Layer 5 of a small transformer language model trained on English Wikipedia (8 layers, counted from 0, width 64). Numbers have three digits each and are written without spaces.
A neuron adds its activation times its output weights to the MLP's output. To switch it off is to set its activation to zero at one token and run the rest of the model.
A neuron's activation on a vector x is GELU(weights . x + bias), where the dot is the dot product.

Input weights of the MLP neurons that the questions are about. A number n stands for (n - 500) times 0.0012.
n26 (bias -0.035): 409398370314380375652647456248597529879577474374477272213411382563514736474538642476274548368472344651587752389414583315534407696463444615531372523508510279522916541602613462501518844505454519
n27 (bias -0.084): 562396417534894333523424576645290511247573602504439507502418349608516356345524807487491694528357284549574805362550399457207389790464450701400765424559449408518380733482340270560801653146362495
n29 (bias -0.017): 236586390486530342490467336616449526518644486750569501379484473469612428467579330385572570602572395468605621380261627354604146655585620552609511566485442326445780635486440469386804445411254538
n103 (bias -0.038): 708711527479521312204305555752605339659501484552636589390411638463395440486291331650447557523535334405514729613437500670111437389353513387370687422590590759419416543655392311739676339237573620
n138 (bias -0.044): 362615659607705574397591448413492531956692342402298095485877451403526630444482420613395339350287364649596323392727543474523783262667453485277607400357558532696434548573308478657432675453648454
n171 (bias -0.053): 640599734784491560427456335300524742397717431466698178304445524609444548563486390545286410516235735464626563293806530642409448388697410688495505294557406477654234596508496379729360691440295482
n177 (bias -0.105): 765441258689447484431496721533621650471342542479482465377330388407557394609455281478620497502392183481540830753432438432455612221395612727200479466620594535456497538973545441488646404391387408
n179 (bias -0.006): 608702668604590527580735585392477181531392390676395362581532445504591389509543711634724288188416411298482656501604533298494487795516437617397242316466562448511410293645574097607421643501797594
n183 (bias -0.031): 589356622384440484523736876415550480678488467413559295518519489438451367292533319523510572306404341635511544708185621474354559490596351647517525438388633583811365424668345572563618558220650472
n184 (bias -0.056): 745498602420435208477339658500562387422511475604220377570502541546460373450549468594621438603270460683408388560263773680314707375638373535572439525582619261572343498601545465594643464169682430
n194 (bias -0.024): 350402675666544555552311441684315495415576388260560510623539587445478588510313441423561466556325459927753545765672647230608480673431495553377780250433343419461351630688683487393634339650443604
n198 (bias -0.068): 286525499528420508583723514691568493590390221360578562639578483305726692377457551495385317461536769588471318458436562502406528334500430486524320543426357520658873492662756298685359672370464580
n205 (bias -0.031): 450513517714779403349536504470433615440377353506303537548691548612452283321464634567391624747565359206449583353475497320415550622523361541551562383434641504624375839653353477603609544363419448
n207 (bias -0.064): 187716856387319572342545373464520666471567601446304457375395453263541572426386508518508564537484566449735434449560521174518490481630600406393421439546583603372850592697660666544665512441470437
n228 (bias 0.005): 638421656528422400683559559527428812290672430344373330632430466415378500617556538630536555496289577410410481464482723502511290502480229566401484369422217492472544667474619487708657808624500543
n241 (bias -0.035): 521409542529686530304667526719474435694383311605711345569702637670557315573411578514296526514484442592420676609319619582424492663512533450378474457485492450419365724674317558516546215356340372

Output weights of the MLP neurons that the questions are about. A number n stands for (n - 500) times 0.0013.
n26: 427695408449557233526586491388486554469452366418387434400417391325622617669800477649491366525568595490483614336743325664411775280575590362807432378405269601508541564530519495501737563392443626
n27: 572600342560401451479727459329469604524678388507488527501536305190515544704536374646733308439484453436331409706530645650885705491540368416488335629179720300276481374391326587393471525802638515
n29: 598280528506485431476569579325468457338406367525556615646259496801443499614657579586467472436592600461496322494408577529555671491558474607569444481454528479476521407535381654521676482332483512
n103: 258753447484586649697478602438504476235612636409610528795361174440407425352667598305527575615672644589398361509412451521790566551500588631413684524454459459619426489194457419473417499422425482
n138: 775313524499446356471606543368557446143521548513291605599458461717507436625593819535744511574817404403315493468475536434473454538374464500688346418335681347383465541249649694396663334552741526
n171: 375576640504278522537431962487467342573230365457465533532636507456541661771372550499684589469336393516454514442499627511450335735446480395492315677485506587542644446404311461512568280463646412
n177: 419261596330539562567391322538307557485475555251474539588450594705464738507306354573321623271476602289558761407579595702520561522623506685617569624638324516437577312591443629643515491354344334
n179: 563548482596458482542498572550635554496733456453857592267371295544572558571497362493443568677473422601435467656353530503480470630391481359579564541391708437266380687597301616429578486327248316
n183: 643468390461562352492583352467491492616600409570451486308542502331553804426452748478394552629457576372655516481576423588549304502541539553579391504448280580399562319202545489513450555599590523
n184: 439625399465510609391497337523361370622491622367485518413495565252546853600636518399546433390507468294486512600541300583607661475460524591571340544472483482568657425372486380463487417817426724
n194: 548496475283632353482600560584525429542705485591551624469633499514515558567528495603447328738634508351626299536603520489536270687214483306249476316474476442597669423524560473515234535401525539
n198: 575781610436360428705591578568493614606495437409381618718414563430518589356576475475339382594488598428503486300639488386607510336506574570448514587320194687416547532540432572543341448647424388
n205: 553684578342374377589565497407675590554605733582502521696390398463469512517530331429556370400483501564636560524377501460568448315590635479444362487450439335300608433426661833479489441598437370
n207: 436195189579496488552558368474545441314507385674547470526559358581488544552413535607647574598543488545415437726523516638362698459575420440649571441476662508540552292497461509474642455490278473
n228: 546641551438471461345439511343429186564462579576534514329473572528463562315654481563704637486667387497606612564673645497305542507389487545582561672444457409514513363464513486468486205441551604
n241: 632548529628517534608467594580443600304462838586616500530459419411391605311496477411529410553572343656477551415540450388591450327442681627448623465634353583559347464502591412257390482345566525

Each question names a token from some text and the token that comes next. It shows the vector x that enters the MLP there. A number n stands for (n - 500) times 0.012.

Then comes g, the gradient of the next token's log-probability with respect to the MLP's output, scaled to length 1. A neuron's effect is roughly proportional to its activation times (output weights . g). A number n stands for (n - 500) times 0.00099.

"8", then "\""
x: 506591547368422412541412484484584644401431586289550432402471549553594483566629500479559847478549492347417507499564437584561524463485524460461463523335590472553430488255542601530373531547394580
g: 593452327509418496731409276878634366382682509568435333327517672563397642606537439629380363450621656355301518667504260769566480641550420577658427439451504541493399453501554387587325457604375436
Which neuron, switched off, raises the next token's probability most? n171

"1", then "6"
x: 519395498418453473485455551452480583521526653345497522479511474537560412613570664369466866626582435412488478527512419516502495452491511457594456508378460513500540611197458639556389357510414586
g: 633209608466235470711782480465711464376488566426507506602470480409648366353580277555843518525415568418618508348535515426510631514409433415497731642521494688534336507401417545205389422608563509
Switching off which neuron hurts the next token most? n27

" that", then " s"
x: 499457614296382430467363497475567471561438512639400499487431442487740509548765460624484604582611457381541477447406500566455567448528554497660438445511442576418461549212500655359521482534471441
g: 565484416479331641430607447436470572265203583518458470628405590434553294376617634580446574389536468487294263489856489562490583611515599616655302489313720591530292387460556433430569670476602773
Switching off which neuron hurts the next token most? n29

" is", then " l"
x: 588507480645265245530409589441396436526424710649474472520474631428510500586577389526419657536643534439455365436548531401681452538425560459578570455383537667471576512237444581492537522394529418
g: 341475638658319526300414499423565407289280464292589486700612524422675424520506728667640644312535384505644401507524666457309667497320322621545345683457591607353422551576288540476573563431732568
Switching off which neuron hurts the next token most? n29

"ve", then " into"
x: 572447545647487595466549444540494535351640505568366482324570554523568553430551514644543643595492523545384376413637512582382558476483517468670522505284460618509439423266444612266330435511508523
g: 482558410359433463405413479505411285400740538656414575383521513424323735447460530443703535581643285207272451699557460383409551501375642572432464518582731612681839615570563652544453326446458385
Which two neurons, each switched off alone, lower its probability most, in order? n171, n138

"arg", then "ely"
x: 660602446357359505626346449544537575492380720653381599492510657648438551502566483548525615520506405352475475422494503575484508428335547448325495580433427619414538501456659675420452454522340393
g: 561474632457647449518539416476672486480572688330266363717507386478120645373524315323520518397335451545731386345605588611721552587564474702480518494542440679389471400314364644743502595474497407
Switching off which neuron hurts the next token most? n177

"a", then "ust"
x: 471510538441299528404460358516475541371511739484532552571496479452593507442734610519439529554460581719404375644670624495501551565364375443561359458384406492484466523431522692435402402428641472
g: 698692349395420501677225659497573552653288367599377442593425372443455490439359436539477472623571532389635517836530539608250439398314739288654404590581545573434576550326424624384532723415479517
Which two neurons, each switched off alone, lower its probability most, in order? n194, n207

" O", then "l"
x: 486477606389597539561532421547446568534527641315632558535616632591445492592463459407447391479481469529464431501412475491545398572350551521553461423106590513596488594381424576438479696542540523
g: 734538285571473678751421458501565572535683486455423433298517682522593303368564416562697561632555640261600496442424518411594541157382438423449636340436677663624482489336383259507553658397568384
Which neuron, switched off, raises the next token's probability most? n228

" but", then " are"
x: 479509591512258405480416455394587544531530726548313521518548453325610572573689488554446510573586486295540407469515532508510578461452581347677495398399543575482541482337411689475523565563439432
g: 354366709442609527427226307402484689687549262496461296581476368485594318298522573400651582661314558578458620579368651483536495679522374836510503383467516559713459673620505493388618486520346389
Switching off which neuron hurts the next token most? n207

"ers", then " and"
x: 591302531476404628575441474545519547417520697581580557347392651482435524588626290702425639444617462472432432574552464562474452540337456525542483559311460509542567649425352534636390408387526424
g: 492333502504563669640421403431618551425423449470530441694469388815508505266584373620703492535660499379340365673503376472456644551569525284613480611543563380569407691308184253688340653459598546
Switching off which neuron hurts the next token most? n103

"a", then " Pr"
x: 626387476335526500515487350449573496282478740594530593678368492405628467487644492664477521530490574590291401592605575640523483515407396460579490469305498484547458486435466572540497343404484555
g: 672655599390353748496644552545306256551180652554356515559450414457545430423642401425552318275542489445376366379486416689617560667576444554601467463455587392404488446830636510629452308495706608
Which two neurons, each switched off alone, lower its probability most, in order? n184, n228

"ort", then "man"
x: 536511481435499541518604394583534562406473589544496491447563553568578436626785545597550422507498501367356677451596375590653480397582450265477291420285487462460446547311556534487524563499458550
g: 521593631563497625423602697718772350561484471256479248077522473332535411441575623548418427328507345470688298551338707565570588641574573455464521464460486566503588642508455453277654542435537372
Which two neurons, each switched off alone, lower its probability most, in order? n179, n171

"d", then "ish"
x: 443397438551318563517579394369460431564475420425409387489508630612543543536737562537480601592612479497250442553562507594541535389451571273588416526361535499586360624653474593495493590374437586
g: 495353388566258655463684502348681503466310697527496509695270580530434650228423475444519348614418449482607330561526510425556352443551290369576660506461529542644659446487721686228728590659425477
Which two neurons, each switched off alone, lower its probability most, in order? n205, n138

"old", then " but"
x: 552536499603303653412417495570565563528554608428535573416517273593509575684631538450535496427642354177357473383774429498523476502557565515562331451436478496567482436417496565457539581439464495
g: 524495492561367623777520377367595466311832497509576472439556732299563306635608504602583566681705466341426527652463407447396517676325693330501464499406478483294404543375536270253447555509497680
Switching off which neuron hurts the next token most? n179

"il", then "ian"
x: 490418621565333541462478422454687441579412565418521388293476631600536633669557509497687454405751387550501356603533590472317459549396615471583621504473485581426388432285548502425411577565435465
g: 354361315435509472518499524697669517563538279430446535562328642458591567418389487569566310528513654462475470583600683456450452643438527417324677658599273555534572517619575405635725703450112170
Switching off which neuron hurts the next token most? n138

"z", then "er"
x: 490392454564497652523629473574428505401213476481451548518616559658471427560614552494525514597337301551423291400637517581572508593527571479666462606322556535490417586499555393487474499489376318
g: 562510299533345543597600721531442429383384736549651610391417607369690340659416563664551502336648590453375511374788432514482665333496758424601388604401552547424470359487480444119630364403459497
Switching off which neuron hurts the next token most? n241

"ing", then " H"
x: 598441445574295605462587465528472579612605545601552508298549429461572632516683441691574563426557491463403295556526482482406578452464492408632396417295530471527317621386504560534437415466410549
g: 603400618404536556658467610269582611207591650456438513573478386594588257500420496576686505193580671378219455379490402792571626480494475263588438425586460505357523459426652583377433515616706655
Switching off which neuron hurts the next token most? n138

" E", then "le"
x: 490443524347454493705546533573395465571444674493562555449573749523487423532482481475424393535557566571575362620398469362494390509551594512511440500123556518545546518246446554415570513508656573
g: 483437594568458454465675188487353365544422352659353744313465371635408897490484777554376491560606464678407486585412494447416573409386603362478426544433736645615266508524489482419404637590629428
Switching off which neuron hurts the next token most? n183

" only", then " p"
x: 525570526510219451522581517407511520545537540545501456433457483568519496576539440677489721493618475412613417478626582522350560464365588513640285447255494624497388525350534587413495505563470408
g: 475453601433555479355433460378355510410283719388485327556467434502787443498575681631569606203513542535507348573593548376637544399373474491543596365351547466403383591413592464361715734397913662
Which neuron, switched off, raises the next token's probability most? n207

"ig", then "ations"
x: 490547398489374518666440425561441642458541624571452563428585485507531413376736486535731650485595435426436500388537484637376638486264474455596602562442453563401523343414449595510446450485448361
g: 475489670386759239489471294580677555333491517471419539539343482573419721738491383544606402500452489291681603709566507596239442476351468674568668327640361472475578571403308536401527435567303720
Which neuron, switched off, raises the next token's probability most? n177

" sy", then "nt"
x: 551489498499421601467522493521341499584388725497483472582646577481502369644586620504131467533626530463544417520404505470550434506387565467541491509287501580474683575206569564364536383463563559
g: 370436763384516559625455308484697426511405474460409667568563596798596857465470401598458523606304520432634484261413513520313441443257425502446676346414663376614512643385462509324689598578480373
Which neuron, switched off, raises the next token's probability most? n241

".", then " Part"
x: 459493582305403538659390531461591552379511562474436564451492544333589475419508328607457548514602479374395589479434431550548603428479674307656589470397528603434493718406490636545326425564620548
g: 531321682434563620467670385359449521288338378853552450582639458381545403558289742413281439386440756468547542590383470499487360535424519677465378374431354447428486679651771569720419544536559516
Switching off which neuron hurts the next token most? n228

",", then " Is"
x: 544378542528379437578420510379509482536537572521357487665529485409574468477609435648452663579503514504454438490523419413568567499456644479700569505454484432590533516062398416601381498478565545
g: 557438500311551376616483811307493547575485373626428631610527500698475473436472339514352402553388551778442471400339529682517467204530338140583674390549409545559486483657601379540505574808524496
Which neuron, switched off, raises the next token's probability most? n184

"ed", then " P"
x: 542594425505305432548517425403493552502552653434410495387497539475372574388611445687588565511515407525465448489561532562462555511451728444596352617295537473555528634342645576324442348602468530
g: 432491603271498232512631734303524554420399537566691521527322522452640448456472325471489343473308632762458557249163497520576532443517410442517471459728535386442446583593594500496558724665760621
Switching off which neuron hurts the next token most? n26

"l", then "ing"
x: 512323477467304497624488358424494546632489568558608442668411498447573531497571525533575572603624341556480385632683574706576441487530636458431547550301386524546332460441529472354355431510403537
g: 395433522646610801476661562553460515410587619241561490476456515523391702523691729473464573507578645396245182544514404516680462759332559640579375480512376488388536484415336365354317661496305514
Switching off which neuron hurts the next token most? n194

"e", then " E"
x: 512372510484581643398555492483447531453423518510370624518462573552557532451623548674391468631429464500403321520609417653503558560547625563428553478197526516551275463358452580451562305529523641
g: 594458483574582397598402443274662405277546460584322460338583436594595500422431330500670608337493753488399605452777272554509713600483574313662464298672503375245466445503518612575388514635504770
Switching off which neuron hurts the next token most? n138

"ide", then "a"
x: 615414601484493645447368556544495533617716451631494476402457489622633548583633441700519595492499303578350532482548451535456454417277493457552456538397540510568352490197443608431393389451551469
g: 501512402853648539607662540478557513603599313650518488547383182430308399458559486455542500460501533585769585305401543386549507322437374378483681392663660454294613511530440484562638452705398175
Switching off which neuron hurts the next token most? n103

" re", then "qu"
x: 523497520456377370556503571488370462524282699538457535439580484485626558515591484670440456603566532560592552457449282409583508595346491472485511516290407639559688445338532554397517232567529636
g: 547388240553619315591637346416236621245489561353159354512433664342400535604433534517463326462415693672462540616531760475674464514645455595615546657539568587631574553545305554658412400461562428
Switching off which neuron hurts the next token most? n29

"el", then "."
x: 504434403585459374497518457516564330431486673544622538475492420687466667464679566535624414527629361389456322603552546620464442541317716453490492505348521483431351614323454505393504432571529613
g: 660637445633628581440458299508473411414945429618611520476318576259485495666485570629382570591360473422495598553709532582395644710418399524490224365365542430554463668543337457199478468505412471
Which neuron, switched off, raises the next token's probability most? n179

" b", then "o"
x: 543477476435308522652462460451471611586435593486554460491412564403598529461461521592482419445484486406569482461570573575727507488341523450462441538202428703643537571153554647524484530519580456
g: 581646615512441604643422404537606486451620574616396408563330514578402394664615437451436286584736404629141545596777557656427462410226692532451572403460599502473364308467364430770591324522372422
Switching off which neuron hurts the next token most? n228

"ap", then "p"
x: 498420490390258527583389390628227527472579430546532589558510691470547498653573557558672523478561485506609640525562453342569504550207677437547437416430500464463461515370659586450459450474493381
g: 462393798352326537640561453650421440557498526522611512447394425589672299594437259442433543645643515459698381709661418828576613659453496502398639458453276333400393619390500269388538446451663337
Switching off which neuron hurts the next token most? n194

"our", then "se"
x: 395613548411276527455575388524367498442482718540503579436505779528417558591459543523557567568582434150528518572497519385455439678406534305516617436430512562482514368413469555460520605590618499
g: 559483366452337496575502441159330417519450486466765314438380608364506673398457353618481532508605543519264524457381520648489546736622656679688536748470396346619728387589604269548490508380660413
Switching off which neuron hurts the next token most? n207

" E", then "S"
x: 484468550363473518708568536603413422560433706463587556436568683488479479515414491483435396521600570574601354615433491373450439499552607512510458495104564523537546491257454529420536469498640573
g: 519623481321537572587441661251646343365516567485750497531533417497722613640357173300410561595520478625275834466452517341685500411652599736403593519521527451475496458479376500416299496578352455
Switching off which neuron hurts the next token most? n198

"ine", then " his"
x: 539319532421471670544393418516449603546602453670404533433546457446648586622717463762626609520419512532372411381673399355460468432356461515532440536456476524445497462382536487441439367596478471
g: 569554481540499383298692466676721540534830516562690564283518655368387645382320343527406296557421422352643498364519464527436544439550520202558611614581458442399514328631483541670585750374295464
Which neuron, switched off, raises the next token's probability most? n138

" T", then "ur"
x: 486445598366490531631456531503444574605466502469525523617574564501486518525545449488610410533580592353453568592516394444488462396467615496508402651025437513504512505340571641472479486582516474
g: 767220666539497611422502235547592634395470483551542660758485639395510375448421489491204472536406714347379508458298334708511481493403769573512402397529385540551465689592494517561318384649626450
Switching off which neuron hurts the next token most? n198

" was", then " b"
x: 527467487574323283559442545417443490477460713588370566561407600416538497631630484595410679541764555468449422419523502331601407519452619486568557433467536556389641489233460601489477410408575453
g: 535323405377587635398594506597655267374239655312646462473333628530742549530551575584409514307749520401358511583771474416506405536381564538539436587429417506516263474408634293421702712431538688
Switching off which neuron hurts the next token most? n29

" a", then " to"
x: 550550561446266470585508497420439559482486651519390574529532608466592407589490652645326467433644465443433402514422493360635562458398497743624463506375497394441473461185510612376544523585653574
g: 572401435448334559694214341494487353504818584596559792251604432623500482362460606500610619611432322293451460589385588534449391712551589641519519677439606622526703436418389506408368270516352495
Switching off which neuron hurts the next token most? n228

"fer", then "ence"
x: 417579379504491657517390391627335441547434748594593684357546370462528549391535558531561655447494492453461593554448324485422421522409619562567560472355540463469574411230467728476446548539544517
g: 520385476532590410410357374406379348504506549615591634407484376595467632412525393575484501577591539641345385553396508512238565554590407646557514432680406456765591563790553681752591384361043397
Which neuron, switched off, raises the next token's probability most? n27

"resent", then "at"
x: 505385368339476590670439457512542541469588625543554524331429465633472591545762559562511606441478391425477471325439361442379405565459735516599478445501344622468590515437452695469488421501445560
g: 373537563443548417501431594391448548330673418823365614800442738576392488562435505318491410216368569348607497313523647465448379473452364536478678550560397508412391414542541503565571441458907706
Switching off which neuron hurts the next token most? n29

" the", then " def"
x: 571487485449359583623513558299523437519362626474386445581481525432448515447608527616458515500507525387438456426465523442594501473557565645880432394459419542456488479366524616409486457483610614
g: 406537412732627265544544344526340413438620600429390483489535386480455396859472619492379456475435678551857719256576511656595613454528507560372295332505417466290369674619599565569452517500340482
Switching off which neuron hurts the next token most? n26